Layer 16 of a small transformer language model trained on English Wikipedia (23 layers, counted from 0, width 128).
A neuron's activation on a vector x is GELU(gate . x + bias) times (in . x + bias), where the dot is the dot product.

Input weights of the MLP neurons that the questions are about. A number n stands for (n - 128) times 0.0071.
n0 gate (bias -0.085): 153, 111, 128, 92, 114, 146, 97, 96, 142, 121, 95, 125, 150, 111, 147, 148, 168, 121, 87, 151, 88, 104, 106, 163, 86, 100, 164, 130, 122, 89, 174, 132, 143, 126, 139, 126, 92, 128, 184, 116, 137, 129, 96, 123, 72, 121, 102, 124, 145, 163, 103, 105, 83, 108, 145, 101, 65, 78, 100, 151, 101, 105, 121, 147, 130, 151, 152, 154, 107, 99, 104, 163, 162, 169, 172, 168, 92, 156, 136, 136, 142, 107, 130, 104, 152, 103, 137, 87, 145, 113, 158, 138, 104, 152, 98, 145, 115, 134, 112, 112, 109, 134, 113, 169, 144, 117, 130, 142, 129, 127, 178, 141, 160, 224, 138, 178, 142, 157, 114, 152, 83, 115, 102, 129, 140, 135, 185, 130
n178 gate (bias -0.048): 118, 116, 124, 95, 126, 156, 120, 142, 153, 159, 139, 151, 149, 198, 149, 121, 139, 155, 172, 136, 120, 88, 121, 151, 58, 117, 105, 137, 149, 116, 142, 154, 118, 97, 128, 90, 97, 135, 147, 92, 142, 172, 134, 80, 167, 143, 166, 182, 110, 101, 163, 107, 148, 103, 158, 159, 116, 106, 166, 161, 135, 85, 147, 142, 112, 160, 138, 171, 89, 115, 145, 143, 134, 109, 116, 118, 90, 98, 131, 121, 145, 173, 154, 123, 159, 185, 124, 164, 152, 121, 122, 121, 169, 132, 166, 95, 106, 126, 108, 120, 146, 165, 108, 186, 101, 124, 121, 143, 84, 100, 107, 144, 174, 129, 95, 140, 109, 173, 103, 143, 108, 162, 92, 105, 85, 143, 125, 135
n179 gate (bias -0.050): 119, 122, 99, 139, 105, 126, 140, 107, 92, 132, 115, 151, 132, 124, 143, 90, 126, 98, 114, 113, 215, 143, 123, 83, 136, 169, 108, 93, 164, 173, 119, 110, 115, 118, 105, 159, 151, 110, 98, 156, 179, 125, 128, 178, 138, 130, 142, 120, 85, 103, 108, 162, 186, 126, 142, 112, 98, 105, 136, 91, 66, 126, 106, 140, 150, 104, 126, 138, 164, 130, 98, 128, 122, 117, 111, 140, 155, 141, 131, 153, 125, 111, 126, 161, 117, 98, 129, 132, 102, 102, 133, 164, 104, 94, 191, 120, 150, 118, 141, 138, 118, 70, 130, 176, 145, 94, 160, 152, 118, 100, 130, 164, 131, 104, 95, 88, 138, 122, 129, 109, 85, 122, 95, 124, 107, 160, 180, 115
n267 gate (bias -0.060): 161, 128, 129, 164, 118, 164, 159, 79, 111, 162, 129, 137, 121, 139, 135, 74, 113, 121, 166, 116, 92, 120, 143, 100, 133, 141, 151, 142, 148, 115, 98, 131, 125, 154, 109, 45, 62, 123, 218, 45, 99, 131, 170, 149, 127, 119, 155, 124, 106, 133, 175, 133, 139, 94, 129, 110, 174, 109, 158, 156, 150, 105, 131, 104, 97, 144, 161, 144, 106, 92, 130, 111, 93, 130, 125, 141, 142, 163, 131, 101, 148, 102, 102, 145, 164, 109, 157, 98, 126, 87, 122, 149, 117, 103, 48, 131, 134, 99, 127, 87, 83, 164, 148, 131, 75, 106, 93, 131, 87, 138, 141, 129, 150, 104, 137, 136, 108, 54, 122, 132, 125, 141, 128, 126, 145, 81, 111, 101
n299 gate (bias -0.069): 150, 113, 140, 58, 93, 115, 125, 146, 124, 161, 115, 118, 193, 154, 107, 133, 125, 162, 135, 108, 130, 106, 128, 113, 133, 104, 116, 121, 92, 180, 153, 54, 108, 118, 95, 131, 118, 148, 163, 155, 110, 108, 154, 171, 83, 178, 123, 147, 170, 106, 185, 178, 103, 93, 134, 173, 133, 128, 83, 137, 139, 128, 120, 159, 99, 151, 148, 187, 129, 111, 142, 146, 168, 155, 105, 149, 169, 133, 135, 68, 121, 163, 169, 117, 132, 142, 122, 123, 124, 107, 114, 121, 120, 115, 165, 108, 137, 131, 114, 107, 64, 77, 123, 147, 194, 133, 134, 113, 167, 249, 136, 86, 144, 110, 175, 104, 149, 128, 139, 116, 152, 88, 119, 102, 92, 140, 130, 135
n309 gate (bias -0.069): 159, 155, 154, 133, 115, 119, 134, 111, 130, 160, 67, 131, 170, 158, 166, 129, 127, 114, 162, 165, 100, 77, 135, 90, 193, 119, 123, 103, 96, 157, 145, 143, 65, 145, 86, 152, 70, 148, 100, 139, 109, 84, 144, 136, 145, 151, 113, 144, 117, 194, 65, 165, 198, 158, 51, 128, 116, 149, 124, 132, 125, 106, 120, 73, 123, 116, 101, 129, 136, 133, 131, 158, 137, 147, 170, 104, 128, 99, 144, 147, 102, 116, 69, 139, 97, 94, 121, 144, 93, 118, 127, 98, 159, 140, 82, 70, 119, 129, 154, 107, 100, 151, 80, 147, 124, 120, 144, 167, 109, 161, 153, 103, 152, 97, 127, 99, 91, 141, 138, 98, 95, 94, 160, 144, 167, 111, 149, 154
n314 gate (bias -0.098): 136, 141, 163, 124, 98, 89, 171, 111, 107, 134, 116, 145, 164, 138, 112, 147, 133, 96, 121, 110, 148, 121, 134, 101, 128, 138, 130, 104, 144, 134, 196, 120, 144, 77, 163, 68, 157, 130, 150, 126, 66, 97, 164, 125, 121, 128, 144, 95, 114, 119, 134, 139, 202, 126, 127, 133, 90, 107, 147, 113, 129, 142, 103, 172, 115, 181, 116, 176, 141, 87, 106, 118, 125, 100, 84, 105, 106, 162, 93, 156, 64, 88, 97, 135, 119, 165, 131, 181, 118, 158, 96, 130, 138, 148, 95, 108, 150, 86, 198, 143, 140, 129, 145, 106, 79, 210, 74, 141, 155, 149, 119, 117, 147, 153, 138, 132, 99, 109, 95, 137, 94, 76, 129, 88, 179, 99, 108, 131
n0 in (bias 0.022): 114, 125, 104, 143, 71, 150, 148, 96, 179, 160, 104, 104, 174, 81, 77, 113, 167, 176, 120, 66, 143, 184, 142, 92, 113, 135, 84, 124, 120, 129, 106, 140, 141, 91, 169, 111, 114, 80, 116, 148, 147, 89, 132, 96, 138, 96, 96, 133, 91, 131, 172, 147, 124, 110, 103, 149, 147, 138, 96, 156, 150, 98, 120, 102, 112, 125, 151, 147, 147, 155, 150, 130, 73, 132, 130, 79, 131, 60, 163, 123, 111, 92, 166, 173, 141, 86, 118, 66, 178, 135, 140, 152, 118, 122, 126, 128, 113, 144, 146, 125, 157, 142, 119, 125, 97, 142, 128, 111, 125, 51, 108, 201, 155, 113, 130, 105, 133, 132, 94, 169, 118, 94, 122, 88, 208, 42, 153, 130
n178 in (bias 0.010): 131, 88, 163, 122, 122, 104, 123, 74, 123, 92, 122, 143, 93, 120, 148, 81, 122, 147, 150, 138, 211, 128, 132, 68, 133, 141, 138, 122, 123, 111, 92, 140, 118, 146, 152, 165, 158, 122, 202, 163, 144, 123, 101, 150, 122, 134, 94, 169, 161, 116, 185, 116, 122, 113, 120, 111, 81, 157, 157, 95, 136, 190, 99, 70, 143, 87, 106, 172, 105, 124, 151, 103, 84, 108, 154, 92, 145, 103, 134, 89, 132, 97, 73, 68, 134, 118, 106, 114, 107, 190, 107, 138, 138, 64, 104, 155, 97, 115, 88, 142, 133, 95, 156, 162, 115, 156, 167, 126, 158, 176, 108, 78, 132, 109, 207, 136, 111, 161, 160, 132, 112, 88, 64, 119, 181, 138, 96, 128
n179 in (bias 0.029): 76, 106, 148, 156, 117, 145, 171, 149, 102, 172, 102, 118, 170, 130, 126, 129, 125, 129, 95, 156, 99, 77, 105, 135, 127, 110, 141, 103, 91, 122, 118, 98, 151, 82, 134, 137, 156, 100, 144, 126, 124, 60, 193, 141, 99, 90, 177, 103, 162, 124, 178, 101, 170, 108, 156, 123, 119, 74, 175, 164, 81, 114, 136, 138, 118, 70, 156, 145, 141, 45, 109, 75, 83, 142, 125, 126, 165, 84, 74, 122, 151, 117, 164, 81, 123, 205, 152, 142, 136, 135, 116, 114, 110, 165, 77, 154, 103, 120, 134, 99, 98, 184, 132, 109, 128, 163, 132, 77, 119, 110, 172, 121, 94, 124, 74, 135, 135, 106, 108, 161, 131, 156, 151, 125, 118, 119, 131, 132
n267 in (bias 0.046): 132, 114, 96, 165, 112, 169, 205, 180, 129, 101, 150, 127, 113, 98, 124, 77, 107, 117, 154, 119, 86, 89, 95, 85, 98, 111, 163, 120, 151, 146, 179, 106, 154, 163, 131, 129, 130, 117, 121, 142, 104, 105, 117, 128, 116, 80, 148, 137, 112, 122, 140, 134, 129, 45, 168, 146, 138, 119, 78, 136, 120, 114, 109, 188, 125, 140, 137, 150, 127, 141, 177, 154, 206, 121, 80, 132, 82, 144, 114, 184, 90, 170, 109, 151, 120, 130, 169, 154, 162, 168, 129, 77, 115, 127, 123, 102, 66, 135, 79, 142, 108, 153, 108, 131, 81, 132, 78, 156, 133, 146, 186, 146, 78, 130, 60, 202, 139, 126, 122, 120, 153, 171, 123, 127, 160, 84, 182, 184
n299 in (bias 0.013): 138, 182, 52, 41, 117, 96, 166, 82, 85, 170, 141, 131, 160, 90, 89, 140, 105, 86, 147, 98, 98, 100, 110, 116, 169, 102, 107, 54, 155, 109, 125, 100, 138, 135, 134, 128, 137, 132, 153, 106, 143, 152, 139, 113, 120, 163, 111, 119, 94, 117, 118, 158, 140, 134, 140, 131, 157, 116, 93, 64, 174, 128, 119, 109, 143, 152, 163, 143, 95, 91, 116, 152, 91, 147, 94, 138, 129, 112, 82, 110, 140, 159, 184, 151, 156, 167, 88, 148, 149, 86, 51, 114, 92, 128, 140, 103, 157, 123, 111, 148, 123, 110, 140, 140, 134, 124, 153, 83, 156, 157, 150, 103, 132, 124, 144, 113, 123, 123, 135, 199, 146, 135, 161, 113, 113, 122, 110, 114
n309 in (bias -0.019): 125, 124, 123, 147, 79, 176, 133, 173, 144, 129, 115, 108, 95, 125, 109, 141, 146, 108, 178, 150, 51, 113, 107, 99, 131, 182, 116, 107, 104, 125, 45, 77, 86, 140, 162, 120, 125, 80, 134, 87, 179, 136, 125, 160, 130, 129, 152, 120, 129, 167, 171, 152, 123, 120, 127, 106, 135, 131, 198, 95, 135, 190, 125, 44, 120, 129, 107, 144, 100, 106, 120, 87, 114, 152, 91, 96, 152, 153, 119, 131, 101, 136, 67, 163, 160, 138, 144, 121, 109, 112, 111, 142, 143, 103, 127, 136, 165, 148, 159, 175, 170, 103, 69, 145, 126, 76, 171, 152, 105, 195, 150, 145, 118, 107, 141, 106, 65, 81, 153, 174, 147, 132, 150, 153, 180, 153, 113, 144
n314 in (bias 0.003): 136, 128, 174, 90, 64, 140, 177, 70, 92, 112, 131, 126, 119, 162, 100, 114, 161, 114, 170, 118, 148, 89, 156, 104, 136, 164, 118, 197, 137, 171, 187, 102, 71, 111, 164, 156, 156, 92, 121, 116, 76, 106, 166, 160, 87, 155, 140, 93, 90, 158, 147, 128, 140, 88, 92, 144, 69, 166, 119, 135, 125, 132, 114, 99, 128, 136, 97, 145, 136, 148, 141, 138, 164, 166, 157, 123, 111, 125, 114, 97, 93, 76, 126, 61, 100, 85, 134, 106, 151, 134, 92, 111, 144, 172, 96, 168, 150, 109, 142, 125, 49, 98, 136, 118, 81, 103, 102, 119, 154, 103, 80, 191, 149, 130, 129, 134, 185, 76, 131, 104, 98, 123, 178, 127, 131, 170, 135, 133

Each question shows a token from some text and the vector x that enters the MLP there. A number n stands for (n - 128) times 0.034.

" father": 89, 148, 129, 107, 136, 121, 119, 145, 135, 101, 217, 83, 136, 114, 146, 139, 128, 114, 126, 137, 156, 105, 126, 92, 150, 130, 128, 114, 103, 158, 137, 134, 140, 140, 111, 108, 114, 145, 102, 129, 151, 139, 120, 131, 112, 129, 119, 117, 137, 112, 119, 119, 117, 94, 120, 153, 113, 149, 161, 114, 122, 173, 118, 108, 126, 139, 108, 101, 150, 138, 91, 131, 132, 113, 148, 150, 86, 100, 133, 125, 141, 99, 145, 92, 133, 99, 119, 123, 129, 138, 141, 153, 184, 117, 121, 137, 126, 124, 115, 119, 133, 117, 95, 122, 144, 132, 138, 124, 131, 125, 108, 137, 124, 105, 133, 143, 122, 153, 139, 132, 141, 138, 119, 103, 140, 126, 140, 170
Which neuron lights up most? n299

" |": 117, 108, 136, 116, 120, 110, 140, 164, 131, 137, 180, 101, 113, 121, 88, 76, 146, 131, 84, 112, 146, 115, 121, 117, 128, 144, 106, 140, 95, 128, 126, 133, 133, 127, 121, 124, 137, 138, 113, 138, 133, 119, 155, 157, 132, 121, 139, 97, 110, 150, 115, 101, 152, 130, 130, 133, 115, 143, 136, 105, 146, 163, 181, 125, 139, 124, 139, 122, 135, 142, 130, 123, 127, 115, 168, 138, 126, 137, 114, 116, 171, 107, 137, 121, 110, 137, 117, 80, 123, 121, 158, 114, 137, 138, 113, 124, 115, 138, 150, 131, 119, 106, 152, 133, 113, 105, 140, 131, 109, 138, 111, 123, 105, 118, 120, 120, 124, 127, 102, 139, 113, 122, 105, 131, 131, 129, 112, 197
Which neuron lights up most? n179

"x": 122, 88, 126, 93, 127, 111, 113, 159, 109, 129, 107, 119, 126, 57, 105, 152, 110, 117, 116, 81, 100, 118, 135, 152, 145, 131, 154, 154, 115, 132, 112, 151, 142, 152, 132, 123, 135, 152, 126, 95, 114, 100, 119, 129, 131, 121, 142, 147, 142, 139, 140, 102, 141, 146, 132, 135, 137, 128, 150, 136, 168, 166, 103, 118, 111, 119, 91, 174, 149, 127, 105, 128, 156, 121, 196, 87, 87, 111, 117, 127, 138, 59, 166, 160, 142, 113, 137, 132, 110, 139, 134, 149, 147, 136, 121, 145, 106, 102, 127, 131, 114, 84, 122, 161, 160, 132, 129, 136, 132, 132, 126, 123, 101, 144, 128, 120, 128, 136, 128, 137, 157, 153, 89, 137, 126, 173, 116, 143
The most active neuron and its activation: n267, at about 0.14

"ph": 127, 107, 155, 80, 144, 117, 152, 137, 89, 137, 90, 120, 157, 80, 114, 98, 106, 134, 129, 110, 118, 103, 146, 134, 176, 147, 141, 116, 136, 114, 122, 146, 128, 136, 136, 105, 131, 127, 93, 79, 124, 118, 125, 115, 158, 136, 114, 131, 124, 100, 165, 133, 130, 119, 149, 138, 136, 136, 152, 136, 131, 132, 109, 114, 95, 136, 95, 141, 163, 128, 133, 144, 155, 122, 173, 129, 93, 123, 134, 138, 139, 53, 154, 131, 126, 120, 127, 130, 158, 172, 142, 114, 125, 160, 102, 187, 82, 131, 112, 161, 117, 134, 110, 154, 143, 131, 125, 69, 110, 122, 139, 124, 126, 143, 116, 100, 132, 132, 129, 136, 133, 130, 136, 129, 136, 185, 149, 107
Which neuron lights up most? n0

"\n": 164, 129, 127, 102, 134, 129, 158, 125, 112, 142, 167, 138, 93, 133, 108, 96, 149, 127, 139, 144, 153, 102, 121, 123, 140, 109, 112, 108, 98, 133, 122, 129, 133, 130, 142, 108, 118, 156, 123, 133, 126, 139, 115, 165, 106, 139, 101, 99, 142, 127, 120, 95, 117, 107, 138, 172, 143, 159, 132, 140, 162, 125, 161, 124, 149, 109, 126, 120, 126, 132, 130, 113, 140, 175, 166, 128, 111, 109, 129, 138, 150, 124, 132, 137, 160, 120, 134, 108, 143, 109, 100, 105, 141, 124, 92, 107, 108, 127, 119, 122, 122, 122, 153, 125, 131, 145, 118, 83, 135, 124, 90, 127, 73, 127, 113, 130, 109, 108, 118, 159, 117, 120, 138, 130, 89, 130, 138, 185
Which neuron lights up most? n299

" Master": 123, 113, 127, 143, 144, 117, 149, 192, 154, 124, 157, 122, 145, 105, 102, 116, 108, 109, 129, 134, 73, 136, 124, 132, 122, 113, 99, 128, 106, 174, 127, 173, 134, 111, 154, 122, 152, 129, 145, 131, 136, 149, 89, 145, 128, 109, 135, 124, 125, 119, 121, 116, 104, 110, 102, 136, 123, 165, 140, 137, 150, 116, 122, 105, 128, 131, 112, 145, 164, 130, 111, 127, 126, 141, 149, 121, 84, 75, 109, 118, 133, 92, 138, 130, 137, 148, 145, 126, 152, 126, 133, 152, 145, 98, 117, 133, 118, 103, 121, 126, 121, 128, 153, 135, 133, 128, 143, 128, 124, 129, 77, 115, 75, 99, 121, 128, 124, 129, 120, 126, 154, 128, 121, 127, 115, 113, 149, 203
Which three neurons fire most, strongest first? n299, n178, n314

" Del": 124, 133, 131, 100, 134, 99, 99, 141, 131, 93, 125, 140, 102, 102, 132, 165, 52, 125, 96, 121, 110, 82, 143, 135, 126, 142, 134, 130, 116, 152, 103, 132, 159, 155, 138, 134, 162, 130, 80, 109, 132, 139, 125, 116, 105, 143, 118, 119, 102, 97, 152, 94, 129, 141, 125, 156, 127, 161, 163, 100, 135, 109, 140, 162, 146, 124, 145, 123, 124, 104, 108, 126, 147, 92, 137, 133, 114, 139, 113, 145, 124, 55, 156, 166, 142, 143, 112, 118, 136, 160, 146, 107, 116, 123, 111, 149, 90, 133, 144, 133, 148, 136, 143, 139, 129, 122, 130, 156, 131, 124, 93, 130, 103, 136, 129, 103, 125, 131, 151, 148, 141, 137, 134, 107, 135, 145, 155, 175
The most active neuron and its activation: n0, at about 0.21

" against": 142, 124, 116, 134, 136, 112, 105, 113, 104, 132, 225, 81, 144, 134, 123, 135, 108, 135, 95, 121, 129, 140, 102, 95, 137, 135, 143, 125, 116, 117, 126, 147, 126, 136, 128, 128, 123, 122, 123, 125, 131, 121, 115, 137, 108, 120, 92, 125, 136, 133, 144, 100, 144, 118, 111, 114, 129, 139, 149, 104, 100, 123, 142, 118, 127, 125, 120, 145, 116, 103, 94, 144, 106, 142, 116, 155, 123, 119, 123, 124, 122, 129, 126, 138, 149, 150, 130, 125, 147, 136, 127, 146, 125, 120, 124, 127, 116, 168, 125, 122, 134, 141, 121, 89, 134, 115, 135, 134, 110, 128, 108, 126, 93, 133, 115, 126, 123, 118, 133, 143, 152, 156, 132, 115, 138, 147, 126, 192
The two highest activations, in order: n314, n0

"|": 108, 108, 122, 104, 159, 126, 137, 147, 119, 111, 160, 106, 134, 129, 108, 104, 168, 115, 115, 134, 139, 106, 148, 136, 127, 147, 113, 134, 116, 159, 113, 146, 142, 136, 148, 106, 118, 138, 126, 140, 133, 128, 116, 143, 110, 136, 108, 122, 117, 116, 114, 108, 119, 115, 121, 138, 114, 152, 130, 127, 135, 122, 175, 124, 100, 120, 118, 125, 105, 139, 109, 127, 120, 154, 162, 122, 116, 119, 120, 122, 141, 120, 143, 108, 138, 127, 133, 112, 138, 133, 137, 132, 129, 120, 103, 131, 137, 139, 149, 113, 123, 121, 140, 125, 112, 135, 119, 138, 124, 132, 109, 116, 49, 108, 101, 131, 114, 137, 113, 137, 140, 133, 138, 149, 108, 124, 146, 211
The two highest activations, in order: n299, n309

"=": 107, 117, 100, 119, 129, 139, 128, 107, 147, 154, 165, 128, 128, 142, 106, 78, 152, 109, 107, 114, 136, 122, 150, 134, 147, 139, 95, 147, 115, 149, 134, 166, 115, 131, 158, 127, 131, 146, 115, 145, 114, 113, 125, 121, 122, 115, 103, 125, 133, 125, 93, 88, 133, 121, 143, 131, 149, 117, 133, 112, 119, 136, 141, 117, 135, 103, 133, 136, 136, 136, 126, 134, 110, 155, 157, 120, 127, 127, 106, 130, 123, 153, 127, 111, 129, 108, 118, 111, 102, 118, 138, 139, 153, 120, 98, 115, 96, 117, 135, 153, 153, 139, 157, 132, 122, 117, 119, 116, 132, 121, 101, 104, 76, 141, 104, 133, 144, 112, 142, 165, 139, 129, 116, 121, 108, 129, 151, 215
Which neuron lights up most? n309

"yn": 135, 124, 119, 101, 182, 143, 131, 144, 115, 78, 130, 116, 125, 127, 90, 111, 71, 139, 102, 117, 137, 101, 128, 127, 159, 154, 141, 147, 101, 136, 126, 141, 136, 165, 151, 143, 104, 145, 93, 107, 126, 142, 117, 138, 111, 110, 131, 130, 138, 147, 150, 93, 159, 132, 103, 135, 146, 118, 132, 131, 155, 156, 117, 61, 124, 111, 113, 122, 145, 163, 122, 156, 117, 99, 138, 141, 110, 112, 139, 166, 184, 83, 98, 145, 124, 139, 134, 102, 112, 114, 112, 125, 113, 165, 114, 138, 83, 109, 128, 140, 144, 148, 138, 78, 134, 132, 109, 103, 138, 170, 153, 132, 158, 105, 99, 154, 139, 116, 138, 135, 132, 121, 108, 163, 131, 136, 137, 130
Which three neurons fire most, strongest first? n309, n267, n0

"-": 145, 136, 142, 130, 144, 141, 156, 154, 120, 132, 147, 155, 119, 133, 104, 118, 102, 114, 120, 143, 144, 93, 143, 136, 184, 125, 115, 110, 112, 134, 141, 142, 163, 127, 156, 89, 106, 149, 117, 149, 146, 121, 99, 140, 100, 124, 134, 93, 117, 141, 127, 99, 135, 142, 131, 154, 118, 145, 163, 159, 132, 108, 125, 122, 142, 96, 138, 123, 146, 119, 112, 84, 115, 166, 168, 137, 85, 106, 116, 112, 144, 105, 121, 125, 143, 136, 99, 86, 131, 140, 126, 81, 145, 142, 115, 113, 102, 88, 131, 123, 120, 124, 168, 134, 157, 134, 125, 112, 128, 121, 108, 98, 81, 118, 123, 156, 120, 115, 132, 157, 126, 116, 126, 149, 106, 158, 115, 186
Which neuron lights up most? n0

" Inc": 108, 127, 113, 118, 89, 127, 115, 128, 146, 130, 135, 136, 152, 90, 145, 84, 80, 153, 96, 108, 95, 100, 168, 125, 156, 125, 123, 110, 99, 107, 106, 126, 144, 159, 130, 129, 161, 125, 133, 133, 110, 128, 121, 148, 113, 105, 140, 89, 136, 58, 92, 113, 132, 128, 145, 139, 136, 151, 120, 131, 164, 135, 156, 144, 126, 123, 139, 184, 132, 118, 162, 117, 83, 123, 173, 152, 130, 120, 108, 85, 147, 85, 125, 140, 127, 154, 146, 123, 150, 104, 138, 136, 149, 119, 121, 140, 109, 131, 170, 153, 134, 104, 137, 148, 125, 141, 145, 130, 111, 150, 86, 102, 108, 130, 106, 130, 114, 127, 126, 163, 139, 131, 112, 131, 142, 131, 125, 158
Which neuron lights up most? n299

" Cup": 127, 105, 103, 142, 97, 111, 152, 121, 132, 134, 164, 128, 123, 126, 132, 92, 89, 157, 117, 110, 114, 131, 142, 113, 121, 103, 125, 125, 139, 159, 155, 95, 141, 111, 171, 107, 135, 108, 133, 148, 156, 116, 90, 139, 128, 137, 129, 139, 103, 114, 111, 81, 160, 116, 140, 113, 115, 147, 152, 94, 150, 174, 134, 130, 114, 118, 111, 137, 126, 145, 118, 171, 160, 111, 154, 126, 79, 105, 137, 132, 160, 103, 102, 115, 158, 109, 135, 104, 131, 138, 140, 137, 158, 130, 143, 152, 109, 137, 125, 118, 157, 155, 145, 107, 153, 88, 116, 114, 105, 145, 100, 120, 105, 95, 109, 145, 133, 142, 115, 120, 135, 159, 147, 110, 128, 120, 127, 185
The most active neuron and its activation: n178, at about 1.1

" Dev": 144, 139, 117, 110, 156, 132, 143, 142, 156, 115, 133, 124, 117, 126, 137, 104, 55, 133, 132, 128, 122, 77, 129, 152, 142, 114, 100, 112, 96, 159, 116, 158, 131, 149, 136, 127, 124, 160, 131, 129, 156, 124, 138, 159, 88, 147, 119, 100, 116, 63, 138, 110, 129, 130, 153, 123, 120, 116, 136, 144, 112, 131, 143, 138, 139, 140, 133, 147, 125, 134, 136, 133, 130, 83, 154, 160, 107, 129, 115, 112, 128, 62, 130, 132, 103, 137, 139, 110, 149, 137, 154, 155, 132, 156, 101, 138, 118, 75, 122, 146, 108, 116, 128, 143, 134, 107, 142, 95, 136, 140, 113, 110, 82, 126, 131, 146, 121, 143, 136, 160, 131, 144, 153, 125, 134, 130, 96, 165
Which three neurons fire most, strongest first? n299, n267, n309

" =": 145, 109, 127, 151, 98, 147, 131, 110, 130, 129, 170, 107, 130, 101, 87, 138, 127, 144, 104, 116, 120, 123, 120, 84, 151, 135, 94, 147, 130, 122, 142, 121, 122, 102, 160, 109, 128, 99, 116, 117, 105, 107, 156, 181, 116, 129, 97, 102, 127, 153, 103, 128, 142, 130, 139, 154, 117, 110, 181, 113, 163, 141, 124, 148, 133, 94, 91, 143, 145, 133, 141, 117, 85, 139, 137, 128, 129, 124, 124, 129, 127, 111, 142, 82, 134, 119, 149, 99, 100, 158, 113, 133, 124, 127, 65, 136, 101, 123, 152, 129, 153, 128, 117, 127, 132, 116, 98, 115, 137, 152, 112, 134, 120, 143, 123, 138, 162, 151, 157, 139, 143, 141, 139, 117, 108, 183, 118, 176
Which neuron lights up most? n314

" Chi": 111, 119, 107, 108, 149, 99, 130, 130, 130, 130, 126, 132, 139, 61, 138, 145, 93, 119, 90, 108, 124, 142, 130, 115, 129, 131, 84, 100, 134, 122, 114, 129, 120, 122, 136, 139, 156, 179, 108, 140, 134, 113, 124, 138, 131, 119, 101, 116, 105, 116, 150, 106, 103, 142, 121, 149, 131, 143, 173, 127, 135, 156, 132, 113, 155, 112, 141, 125, 145, 113, 106, 140, 132, 75, 126, 147, 105, 143, 126, 151, 136, 48, 159, 162, 131, 128, 136, 116, 120, 132, 155, 144, 153, 125, 115, 162, 134, 155, 92, 112, 112, 124, 167, 111, 142, 134, 134, 122, 130, 124, 99, 122, 102, 100, 136, 135, 111, 140, 149, 121, 127, 129, 152, 108, 124, 138, 153, 205
The most active neuron and its activation: n314, at about 0.34

" another": 129, 109, 142, 122, 124, 147, 125, 133, 153, 121, 194, 118, 150, 122, 104, 111, 127, 128, 117, 146, 145, 105, 125, 121, 112, 122, 98, 134, 105, 171, 111, 106, 140, 134, 112, 121, 102, 128, 108, 111, 104, 149, 154, 147, 85, 123, 121, 107, 125, 110, 115, 137, 127, 159, 133, 132, 118, 170, 135, 115, 167, 132, 124, 134, 132, 109, 122, 134, 149, 137, 94, 113, 129, 120, 131, 124, 103, 108, 155, 149, 139, 148, 138, 97, 123, 135, 138, 134, 159, 123, 120, 126, 115, 111, 153, 116, 128, 149, 141, 127, 111, 127, 121, 118, 138, 104, 148, 102, 103, 145, 134, 106, 98, 135, 118, 114, 141, 134, 123, 126, 144, 107, 117, 102, 132, 126, 133, 217
Which neuron lights up most? n178

",": 123, 104, 107, 128, 134, 141, 148, 122, 117, 110, 211, 90, 121, 118, 110, 103, 101, 147, 146, 119, 136, 125, 123, 108, 122, 120, 115, 111, 113, 124, 133, 118, 171, 127, 100, 121, 111, 142, 107, 139, 116, 120, 119, 147, 128, 139, 96, 113, 125, 126, 136, 108, 133, 114, 132, 121, 123, 131, 136, 122, 121, 142, 158, 113, 134, 122, 112, 115, 113, 134, 142, 108, 93, 150, 176, 148, 131, 132, 119, 140, 138, 123, 127, 136, 138, 83, 150, 105, 120, 124, 153, 111, 138, 129, 157, 132, 126, 165, 132, 114, 126, 148, 131, 137, 138, 106, 147, 133, 126, 130, 99, 152, 93, 134, 114, 116, 153, 142, 112, 134, 120, 126, 108, 115, 113, 146, 135, 181
Which neuron lights up most? n299

"ai": 142, 150, 65, 145, 158, 100, 122, 149, 138, 119, 79, 104, 122, 129, 105, 133, 106, 136, 130, 140, 100, 95, 138, 104, 114, 140, 122, 139, 136, 149, 109, 105, 131, 167, 144, 126, 106, 156, 115, 131, 105, 123, 111, 155, 121, 107, 140, 115, 103, 140, 136, 141, 156, 116, 102, 145, 116, 129, 140, 130, 150, 125, 129, 122, 126, 128, 139, 142, 145, 114, 129, 128, 121, 142, 99, 108, 124, 137, 132, 144, 197, 82, 143, 148, 97, 98, 153, 136, 127, 112, 94, 129, 152, 160, 119, 187, 90, 121, 139, 123, 127, 95, 135, 94, 117, 141, 134, 118, 118, 178, 88, 155, 126, 103, 132, 147, 121, 139, 107, 134, 175, 125, 157, 110, 119, 161, 115, 160
Which three neurons fire most, strongest first? n309, n267, n299

"  ": 152, 130, 137, 128, 137, 128, 150, 138, 107, 132, 164, 127, 115, 135, 117, 137, 119, 147, 131, 105, 135, 149, 122, 140, 104, 127, 139, 82, 122, 151, 116, 106, 161, 131, 132, 91, 99, 133, 95, 139, 150, 112, 129, 150, 112, 136, 131, 81, 145, 101, 102, 107, 122, 92, 133, 125, 153, 138, 165, 139, 119, 156, 162, 120, 157, 129, 118, 139, 134, 147, 122, 106, 141, 156, 153, 138, 77, 135, 133, 124, 113, 61, 123, 133, 104, 143, 113, 74, 132, 134, 140, 157, 166, 139, 107, 101, 113, 112, 138, 130, 146, 100, 126, 112, 143, 117, 120, 111, 132, 145, 96, 131, 100, 120, 103, 143, 129, 130, 130, 143, 149, 144, 113, 129, 117, 171, 94, 168
The two highest activations, in order: n299, n0

" height": 157, 111, 139, 107, 124, 131, 156, 136, 147, 113, 174, 103, 142, 77, 105, 111, 138, 128, 125, 126, 116, 155, 131, 132, 137, 129, 124, 101, 119, 171, 134, 114, 131, 136, 142, 86, 129, 122, 89, 113, 150, 116, 121, 171, 80, 107, 102, 118, 141, 101, 118, 126, 148, 136, 126, 159, 128, 176, 157, 138, 135, 155, 97, 142, 112, 120, 127, 144, 162, 142, 138, 115, 98, 92, 124, 119, 96, 95, 112, 99, 145, 134, 122, 115, 137, 157, 174, 114, 141, 143, 138, 101, 121, 109, 158, 125, 123, 155, 142, 122, 104, 124, 111, 124, 165, 121, 144, 120, 119, 124, 129, 85, 99, 79, 124, 124, 127, 156, 153, 116, 138, 114, 97, 143, 144, 160, 135, 164
Which neuron lights up most? n179